Layer 5 of a small transformer language model trained on English Wikipedia (14 layers, counted from 0, width 128). Numbers have three digits each and are written without spaces.
Take only the direct path to the model's output, skipping the later layers: a vector added to the residual stream pushes a token's score in proportion to its dot product with that token's output vector.

Output vectors of the tokens that the questions are about. A number n stands for (n - 500) times 0.0028.
"ibrary": 573427392577553551547453763654653335724543287345543800478706574511552228274632348524463462545542684387293453695389486580329474354408477242423607459413589587346607545541427576271585571606302377473442304551672473541565342421382221391543442611546392515502578626398478315503667577390460764342651380708272479739283510521553482474613368648547333460714682061418505669511792606319340882876527
"ivision": 632472195479589450763558650471808590557251441468758569399498660574725325324614555642623511455567686277419766536490633565512445794525480214464562332792401485631541555753321734265685477653457242421660463396256467338706247529451392502528372560499414520529476392409491483733600652364471494373666419802583205313495255400501321400394525768531281454533548368380501727265539611292423341619488
"án": 534495528618772379456406346528555407489608387484717452543638469398247568341508613475550474546580738424218363687322535551443579589395479501355277539322518699493613783569476456386563550601571170482381637481291456386570236526273465385558467447639406515230361529553467584568399624275655540538554509432475627528507586568499422461673919255497642386619485598443625577464421682579454543577591
"ato": 722547547592602566310441636518525469530580405490765762310548465453659629450614632529507541654554582442643324484462505555393523592535384403217329613478666302560654599567588605318340555302490048461510366545216552469649203453310545499531384507618353510448437477424581298604407384359489540401668467586443692460646411367530551297423599243767479461763452680457507643651289682423515656677370
".,": 650309485373568885514645386438532622735358635391577577642357558552523391318729580389200551562550616454611498736855460663625570305214376218539488505274296373835663241671528701399411503527447444605298588450528538332430602513322450399612444591475569518342505496475372501893418431225585755377464267586314175523239659610437540336714457522338774536643471301526425610805632550344463589465422
"lection": 561530563670392701654548544659560172527383374620799622566533655424738399294596532637428561420560372369314377728535517724499334595267197369454457490632647566354508476590351631297660866558462395226650339540558335440274551417402408278508562670599549515723268362377323597643515731468573658757744504604275373568428361545464542400482708331515519391476584273266272585524747708027666558500433
"hes": 434318403435449559375638742475761398719357588342370148381529610500761712292637348692515258533501609848494519519457481693256478656481562446515532593229758511706550624639786550116774729497488403540543571091456460609604302390578502552401787622362440515459730497427581325309467849558156358633771369441214389734590458391646318321384741519452607240529278390487519436548462413392376568489570
" Game": 570515335350531616547359450536529562454498624584461768355353616364716593535612477497414397487519489478462539530377493563269654531611501364568642646651696430609325701686364565527628789529465443302558379485676472250443593554452359224697345553439636515450365484506349286603612386473508458481388477597601545595267131428499363603584586528354347465681621632437576595547433562192558481672410
"self": 667368695602964613520137559559428656725493355575287607260509836210443557422589645543402519621572246207422507625811360564395444558731294551227360220269369528486350515560457529454582514798467498535356458418217513353418661486371360266467479656186380524278788642597445594538469479807396376544745358291329662834711424415389703396685772586643627339351690381491447556367454711494518412777550
"ations": 680335573364569603498511767479943489641452628634563733435268436520685583285497475640380313479510733476616608426627546461393226305464300464349754334320582505744451666591288515201388136403393493366644437538257185383587475487678439403403619569453120505451473437278500477699746526303616581628633548341489451316392313499679677654314648443326252633737464868513551804532658599449462699567501
"ã": 598387299665630508432388420546637305550539456464655580386670436348255581346666734542604734741573577567508375544297531454498662605654335567373290505390206509506594843596254575338312495465452174296641440456557441523299347678256543562415583539381456512367397442479499464562431564181703558565777456759578598396342279585407594384411755328559662447566610781498415571426449841633384459522664
"₹": 637301383707563444350543425510438458409685403495473800390542686205636603364610473621586568320572380409499499295579459620505527624429604470471528463464454393575519497582343776197702606390332502437583406673229481513382613385513375397434532723581554512262629501630349445631745309190669620623656433315639745259132508557542423491532774463722621615507458311430274679546573567502244534679449
"ours": 413461547676426670389325799599831181555431187641661643321433572224563616364649594583245362414523564300313537664659534563527351486506601646337473468505523495285613484624637545305561520515404183486510293419650732209385412483261427727525613691532133510533498317713257531693543613678531488525830627712385532351542355474435671588580830119333356618537409376573262671582482656533494601666275
"|---|---|---|---": 751669601618479654611420609583603591471470463551404579360462629422815447437587504386589465508548422737263594685709555765359333639516674555483350434664445563560214475707489731091448498341507276402503482359578339412452258383520378449638418575202334515365489666393150356442628484569504495956626576417243539305406516254380754556417658574396726499366613398523502689350395649379516711659345
" Arab": 452592641710815473451696351678617447316490514400476704367478489576356596459529289514501719441518596414299501467705471444379384628520518417438533533397344519560399594522241499507301331551452397588439315379499739503473417663382533478535678491431400507396565425490464426619699463333714408446710484404655367625581213259523500476500700696390728454517678550482546520340636636566319612527390
"very": 462420570762390678414393609619315546533626558214455479466395588363633498356718215845485587509538315400346490252580466619294247440492382214457631425294518581505397526664659620403641620677460422417604437380673204465401555432750209378785718678306327513377370311636593464478560663314418441738584430594438741721576497513151237378604528623289607491676624562611444419509691876542394533544707
" upon": 425535469542587803618532727560505336522540433489251467557558330456472656476495645699516648493538239665570659435570515564270546438485365394339457653544248575335574492651532557501352482515602551612615426417396510250474647381496544428446784638426553528373555490303499467446525471388436595514689380442516394339497372564443479557385465672616588485808542366580426431422545458384320511586547
" region": 521555577436635434680622554574573325620335633465607502618427599442388415540587359703496521410526686417458482666541578547433567521351684310529550248393455606411416514747315626346405319418441329584566423454565351322501589701376553566587475518480321521552470733521700400702492389404687258594596473659395524361329333386579565320600667570526524411646436267418524557462596587345387385700524
"^": 679416393371828827474558433574501602494521521699338514366474674453525515473578463434518367350552352527469412577510506501644509407573571352514459465565657559646291579456593662361710460569503294464514504552739322581345525478537262394541571577455205517309548527324477521620666502266561571588429442524533533203502345415621574639594481493707400501460439427599376599594507615509470442403317
" story": 648375516268478465725509543583591166596621517479391621414559506449566535509680448513541597647536299398410441585437472578341335466539460520341477437564496597411444551620483403393650654463346589540453416448369617421595558365397552315665750620309522513214520533660346413590532460554725337420482416450533755659354417276510482422671466675479599496595564202427555618407649613298492526899491
" episode": 553645477368517541474470563647422173460610555491504674382509654529671666482683318568347508459525214432455274519294531568180329586483701630446626439741610616485661489739339334398764631497449523503548342502487410433543558414520494261662461561281645512398630509671301667621435330494690411458408373763454564489318348502575563319663608479512527353546480289359606682399443690124536509887455
" Pak": 636542595563679401473618473478489560331485389535359667557270645531429382503546374521593475279546574425525430485680427453362503738582610416586574497438511585489450620611224542528381466557347569573412438385370667422382525367455520546307472623483565517546457588343665412435697569596615444585584412486683595283249458402523423480596532535530731404402632626487463620486481489526418454462462
" League": 412651400645629575434544614567691535494345496626713521570394530382662600482595281503466420503503776516419545622458552474216497635464650408470389597564609368537480622772332393398602446570403360416432227383487468210650454565564412527539490550444698506584351603473564433530499572791525210417506388603629342634486355154460496562414533411447484527506499691351479701314611587439456345554535
"É": 530471496534462472472252367554498211496430595303662445544644318492572353412638716656513311510591499422518537654464481513506461506739340620393210455401453655455430506662492624175689264510403466585624434412610629373529414533338401431670484696434435514430471641588448485478898454655753502276653571490667488602500397582489265277442444602409847467309357545561490622439428751663177726522578
"'": 601215557456684423540451517443480551397588518451529451649719417480291630438502259456341456607456370561577404416239489414549493357496343567465375844489516450348387611529495551391362480474633601596525411445333473427646556484424522487685636395460605481730543359713579565531488555468379501386616575477484474395663574568344409599600313429442381620714466727654553555528630494428501471813288
"side": 488653169441563411726250635510424429437464416428547272479669678263614551507607547447178626408496600421346365275585505461382694904486484451403425403124692616308472363565387462432516666291439228475673362464408602490476661751619353636309598667360455506437469459436603452753737433797503645663671466489550395578544274587633484314608543757348753361967375319169491414677397581630435591942321
"rick": 415548515442502534508240295592583537390539649593261562437839775311628453450443512720407433631521451259459512458564502423283642496594465535579370598326838407564723503773681731140451266556468409492410505519448456466259215448475386368622520545786437511477281407461265365603512724905469402659395426592453547597341558494444432462739867705359611285719801552372486615313516533195496306521577
")": 310455497366638427542578604529300425779448504294226269498414397544547572518382640414440420496545052421628305641318560577567418618425754290476569596450766472612187644806442658429230451731463640502480594690535580591406405660580546586372559508508513509389468629353477564375483357551422341448585475683198328629645448607606698609639481447259331476461659337626606551557725706560587508504273

Output weights of attention head 2. The head adds the sum of these rows, row i times number i of z. A number n stands for (n - 500) times 0.0017.
o0: 600569605465591504320415348560288494267433530481567602461624432474613531445421745458494369619502444438590350588544506399609591238392386605629454496543674383638464553329580493415429598622423575305676679481548500449494329457563590494382482577601518449442460509532406545417428583447515604607480643560545382574553406492440540632651532666573420352537457590556450427499368495522538525375459
o1: 579567354609564410364437570586684523621382541516507524517556333438626717347355659604373552554544610433476357565382615555530531514457232356716252592566392417437432405540548582493573539500358638656601614526482387383580559482449409585450447508390486465487446561618568715484591318458634455543472551596568476375487340600554508436439461446509386579557498561430336355525457569559400588412525
o2: 571572573548527433413530532505616608451417460534491541511426597550442413465505519592597548485663442426422482642490485447634560620541500428710482526578465500482525456526450503530487451428522412480481607598463422582346524584538422639344428478507418685373503617488570376514626376337594460613452585547446487408480450498659645500460506402435488396433400489530405569561549443551425341347426
o3: 542610581533463483499605539443505588464426460576435551431340559401486476537518612570613557470514401546420507447413598449627575544464493500582537464549456511543589511671505544595394448395482382380563577461510449478535605592694596552309479432432419364468617544477450321470503504324528403551548587502415561504567450468589610532395464525505393394476403443633414395584508522485552449455493
o4: 350476390606519410443557329477504448488526530494614471448505536618342451691409324604511489559502735495417538627475465519473465520590473629496436551432595516466475557467460469473547468547536454666507374582476539512483424619374450507529548435518520476496450472399599565586511502513549446415437402558470542512500534431570477390399579521605543559489469461423748521376440418542415447520535
o5: 544447749292527514348488464329493489404555537471504496595617597506557273567528565437488357673504384481409663431648480459580631496542443549513665508581400640504363448231649302457621485421468484372546528360450464499342472579455613501686493409573455470548493617635477513400478689487700538667401516423600450503493651526542478583623442433403579311479256510563637440531426425506520489484554
o6: 458493630397440566723436385599370405606589481498425391533425520378629478469562620384476476496421461595499512505594484487498555482330695564506644481530635502510524487430525666538351375548441364362359584424667582508545357365551471551430484559440374560608602449501416463532423517698435477474572587569432495506523532540399531505571494628480387501461510434581466559509654564478530608254497
o7: 527523628463629458425549398570395464450500552411600521459644301469402678473497625486424480675589576526507378448390586495462531404454354599511410585327489416495458362343491482429423477597532539513631646335408520388744406487331523648497476515333504599559426527702596634364486431452588454336543663532648507480534573542387415348526566623608453522558493452464385303453484593499609739307526
o8: 498599695553515608578597639464402594400324565460517499463505447454551361495463334550486499494549555537341448367499544407566556573522521425445589386564463515463430472387398436493564501365602334417530432460375512591641588464520566502545389403437399507440509669587531465403651807353533413447479629439415531604616445382422386428364544597712522527548514509547646413487551514496528429423465
o9: 485475743485497603583589458564436457339564473425595424484532420567296567522587504519516547497420456518562523368572538603504446495496617529345607558385353573590568437501441340472365496521644333482338515401431505484602414480372530630569430535375461623476519467587579431429417461495487542332614671434603527530498749473462429263590647608487598437459573452581400505471546435513559577342549
o10: 479378390456441697460420453533469494488703408537526416494545493518516464413587444388471483282444434511704658511664471637387455470440622566501661580526581525573576606591548497447477486594516483517238444575654638596434336531558482488505517585608655455371488289425368410477534522590337471502530445447484490503477634448548460523726516428308575476361520472568507721569508385500418352540562
o11: 630488541365504536595358727500547584615673523639237455681472620488468399471608409501566436382388475599432633431673484486454510554477669538495430462478499350408518367466603371545510596444592494523466568366539552513573607527467263500618540551533536551454550518415754443588487401438402430584423409503456489428429396458474516633575567515435483604481446418379451479554485607458582464465441
o12: 475551590388487509538512486508427436456561460508564476465501490527473415457551434457548478520643497495476526442581397475388492504485567597411586432380585581468503464388454448434427491471474538500479480482452670511580453510392553481554539529503512818533466484486458552503419591568381518450536456403510558563475557455412434435509515587494609508519527493476499470424496464493597571531573
o13: 399545447512449351468415361480479377530510443482551559541449486456484248501462495577543469494407631409515664592494482552353531550512588684576625470572572595631533580508515490529446448438418397494458518601539646432367410586522616567498564450523503386478443523315442491561393485624472541520460435457562478475444638411553571553515626430488573324398412541542715547511482481563450492477513
o14: 475513589432536547502486486546454478476584533430535343569566545550512543449484558506491518558698515506461456542428497440527551459514508569482468528472430553469432545506551443539541438481521536551471490489471479513461437510361476521610449471537497750413440593437543505410589533487568509534484504482472471478560453423421539520511522507469508570475437504488472561415526470513486459394466
o15: 421370330451434544612471394601419386676628463454457415442472428392560589419507377453394491454403571568730611334553580611272340384389632435353543501471530416518507419510580579471497526608453499529425422506596593500566452424449490402656619586476540677624597293463500629623270323804289473414577333571583561555445636564442365435626517613455500658595635445400489445478394502434530707567554
o16: 493386334514412631476404511517469480660545514405430455517491501505644536425454529482409448508509496551691623479535529562402460366442471352454520506612477395628512520597577550538569533561441495476500383529683405410366492452532440324570530554636543719571477411419429556530420514648441571580481407601562441575449509545497480601592481530398511539602567506404623495562421388421360516561500
o17: 578443358507448451512404526465547560619466469542410485496385587462780559437505498436415501450492408452468455511449486525507538519532518389499495555674441482381450582615530689559582514464468572470493450547592429597321637397650457370538442487657522544578558508496397568570549456606465537601422444553416481475487351640503560643493357368380445521492523559405536619530580553463466404691393
o18: 489591512516493371459540616440608601475454494681370576504236594441521494507568440537552534276557423419295456487437507493503518746572663475559573542640369579447568616737468574596477445424496529501322496580453613570339678506743530514422436433520472382485598563458484403511565356471577374502424434440433550353439392447618605585396440315296482473354517509541522630533622541527455389750383
o19: 442392535528630476452584383528378597378506509469504476456557599598390570654483350469491559515608576414528410572507449424541547485565643631458427694499582407489437623457470426470458439597620496614411472539419575649337417513445345590581471444642600350367411581521619474508616589434489538427352452454417448485614446437447511493575563529569529546470538515357641768476535472515473357381417
o20: 485435693495642481450547485499516608272462490544461579594550541492254607606605246435616511408537417450429462489571422375497466667577558613441548618427614290420495468316396368496581552607585468541435570365402556525468481586440362604442439509581469483449507552624569474450629524316440375391372576545510527437479511471592415492567524509556492515442579393485583763543557535467512397499431
o21: 527395671490532490304467307419493562505494518581477623320370711360580676596566355432548398452372323526419579370516480484527450608624588517418609580613523355542474618495501675587647560467440369389524472462556451482437619543632570361499407472621382521627696478557404518450521572539450329502322537520460624525443435449585472564523448402392494371461454345542719574629470572518591424602306
o22: 527528438589548294296402348502464438531448537354667498416649528675563578610358704498396444775528590351580356678413481542579629362631432621508234652564432511558406638464564506475473528488531503547649541619484374428367448456324457582636413460560566338418356650488584633520493472536625723547375510476489380502552425608410653507513586408518539359480414622326552511426407519596457529345440
o23: 473516515410519527505521513502465492437548496517487467513540520497462423585515515491539529495360518506500537510556502478487526484473552579479491452367565572453500449448554408468449418496505575485494494457499581505602477531389569557566553505482530119536452463493554498454459564552520528463528456456480523533549547483488451495545494585473544588490481501525494442470471461536572572434593
o24: 576557531455340348484480454450384421512565489556445528349247661540403520738644465519715487505421445540372634415424492565470522533600730649312424413437532524521638576694485550605337500391645450373503407439469604355568687536483542440494427531500474526584601552325617327591308357571297406531513417465485575533514528471425596497422652533441557425509583440393548387447461609484684674692442
o25: 484499491509528474489505471478508527456500463471534486474479553542498472407514482496488530508846500484443440543514533471469540515517555548462521519534476512506495538514468503474468475496470502508514476527447542498422428517521468518503468457521507979448506534478462479506522480470488481519481477459481500471475424464465525479501528484515524477495502504486488556449515500475461454546472
o26: 618572544535524320426462577461539630479415357563517615425331428520542399510626310610471515462494502447389553351698509650465555766555645546465506641625374494508549495546408481446453508423577354637308529522367618572368590496582394672526393435442478540538531569598554501569467418471465457412388543465428570425412562552582503371506606340397616430434444455368574588577585594504430353554521
o27: 574531650463641405279536288463388639353445481539529575365450652477555546538501634477463542586711404392380314511377530425666716506531451686611436712599474540564423601624561564518398406466463502485528566590387513615327553545531600627398363393551501336383474624597507496396656500358621459553390563395355498426616373446508641548504468448403438425433301520584494518544522526608523362415434
o28: 364533635387472479584498509423413337591592578439598436503585439493523385603469507475457413486462637597449656446622521520326495460547655625390602398487549611529499517316519443487506449476526422422468466336502624392625338477495614491629524472464538536577536496521500513440439598688527492404501462409590481605495682431320407453531554561518597436461495419461679399438442562445592623518513
o29: 465760562545406495469444662491631334576474640525614476510526530752541480627389612621573400351403552560425600641615513600478455474639540512503355307516498637503555546555408425597488532407594517392428402432586509291602430500380553411625376576458603504410422496274516430392580531593480536478500497439603426628543559312370489506417612480446674382404683488482495363446487421557485556533445
o30: 501605446637458400422349609593716400587465545547448623672529413542451617441561568567609378491330487413541564662433425588430388610512397454567441489428429419515595411623470606534592596491519471507518579566619362320463586598345419474370580577516393632559446598371551565567445332497488498555464504624611439351321426585652533565374623342457544404490504436525538601579607500508468608504454
o31: 533387782417584498542569301509236490427515521370559460338510573440291666624562619396511565717637457548432335367468488407582580450482575665413450607376558479534479442420536394541369494502614462409524614397363481531683465450410569640499414486359394520502576593642662405414439462371499479423550619425430554528677557542325457360529554634579451569581445384496355449475504608552658624267600

Each question shows a token from some text and the vector z that the head gathered there. A number n stands for (n - 500) times 0.0039.

"1": 390554480524519486471530416540543473437478476502495448464419584542560516489288556491480566629472
Which three tokens does it push up most, strongest first? "ours", "É", "ã"

"es": 535459385526420367442527514538572439473321554467517431413479612582504515437304363498459588512592
Which two tokens does it push up most, strongest first? "'", "very"

" Georg": 474493400501517408505580501561474432482489529479473392336505513419731585523343456463583691556601
Pushed up most: "É"

" at": 420472425528407510549484455516568511464433451477448473512440497489526607445362525537549570495527
Pushed up most: "hes"

"ich": 386358470504535412520514523581600485567511494472398416484549701596491569592340579492543618557553
Which two tokens does it push up most, strongest first? " Arab", " Pak"

"iter": 264497541619574317478474647415521402418529369384451454510377483398429536492306532403583690664297
Pushed up most: "ivision"

",": 364369462512513397527531523623615458562499499497391405484527669573474578588334575495532613542572
Which two tokens does it push up most, strongest first? " Arab", " Pak"

" |": 475556490529358455535534436594621436401421502546510519524431452578602506489344572657455555478592
Pushed up most: ")"

"ack": 396457374478467462489383481322451547489465387507467614512453534587575502572361516428548541565419
Pushed down most: "án"

" After": 366377420555457487548488508564496500542425467522402508563476629609450552612347585528573493424640
Pushed up most: "self"

"ions": 453507440467591368444413449394519511456512469472512478463518565483621512487328488449494604554435
Which two tokens does it push up most, strongest first? " League", "ibrary"

" Par": 504515317473555278500566344461547434477427501618519461345486531471597534504315362459473505514548
Pushed up most: "'"

" j": 407446443505498577518614543532380551549481487438359412443485700632589548570351596517627525591699
Pushed up most: "án"

" ": 096463466436576355410391563579589626450465543555460465543640543420570602585383681437554687467477
Pushed up most: " League"

"0": 479527477479393511549496360552605527421449444480463483520479550515605569426327573567475548588532
Pushed down most: "ivision"

"ant": 443447439458552532497459473436553630498534469489473434409555533442634630490399556489595586498465
Pushed down most: "₹"

" ch": 377462389534486498525458471470551480443485447509478478536442576631490513498375494489579575564474
Pushed up most: " episode"

"id": 602446422518542446524561429512519381462503488511534434318484555534690507530355384477554653569549
Pushed down most: "₹"

"omp": 568432418510556484497529448519537380460537493503545437328513533532725519520384430494583655532516
Pushed up most: "É"

"ep": 557399434493381590514403355349576452449498474474595639480447542632606462464327441566436393582428
Pushed up most: " Game"

"ater": 305500438510546333465466442447519568447438428608510471464408566553478494560329526379485495657442
Pushed up most: "ibrary"

"porary": 464541511547527328475514506452479434429416487423457459419485633521563460447271423471429604677492
Pushed up most: "ã"

"7": 381535560456561440472463255547628516415557467531523467525506647565617487507273603497412551751426
Which two tokens does it push up most, strongest first? "ours", "₹"

"od": 465398441483412607511450474446523475442483568408500584498540576595668471481319471573487459561486
Pushed down most: " upon"

"th": 355538465465559367448459435520551522408525407510444430486533554482659502508389629449516602654472
Pushed up most: " League"

"ou": 307401491516599423512574479611457576554500490513350409487589741578550556679354683489576503507704
Pushed up most: " Arab"

".": 355561450541433482429478529476409432446424437470464501521254544571457444429261496452475549644450
Pushed up most: "ations"

" Museum": 415468450550437417437404398448583492433442470464519534496444528498562499573339488485445601594433
Pushed down most: "án"

" R": 536395480523576459570451437435528526501560496504560459370492522617670522601319460501553651569503
Pushed down most: "₹"

" Turk": 373426446556437409495504561598589460494459482517417463542506580607495530600374606570532580450596
Pushed down most: "lection"

"ot": 509446545556419574576475547588581364458491429485506473409413502543561500399291559539491506509542
Pushed down most: " League"

" the": 363488451548517379479477492520499495442437440531498468512410637642452448562302525436485581621501
Pushed up most: " episode"

"5": 456493502479371523604513347626643532423447487562510506524488566565581535439309598574478484545584
Pushed down most: "ivision"

"\n": 442500476567430419449411472453502501471388448532479556551301515565450494574389495467446629561352
Pushed down most: "án"

"9": 361505604461542445500408236572690513398619476525500480613548660586623466492309656550402521776405
Pushed down most: "very"

" C": 474489483478383536595498391601616455427462475548534508470459497535622521394325561549496499516548
Pushed up most: ".,"

"res": 449538522597451459538527448503538484376399479491506478480422545603521499526299452564499535531583
Pushed down most: "rick"

" his": 374415384532491434525509499537478479541400456551420497517425623586425540600321501447569529465590
Pushed up most: " story"

"art": 228494433488565357440474588527545553421440497553494446493524686592430475491311517360569611554454
Pushed up most: " League"

" year": 288596435545509426380479571450358510398450444456419467543299573540483458466322525412502573694414
Pushed down most: "rick"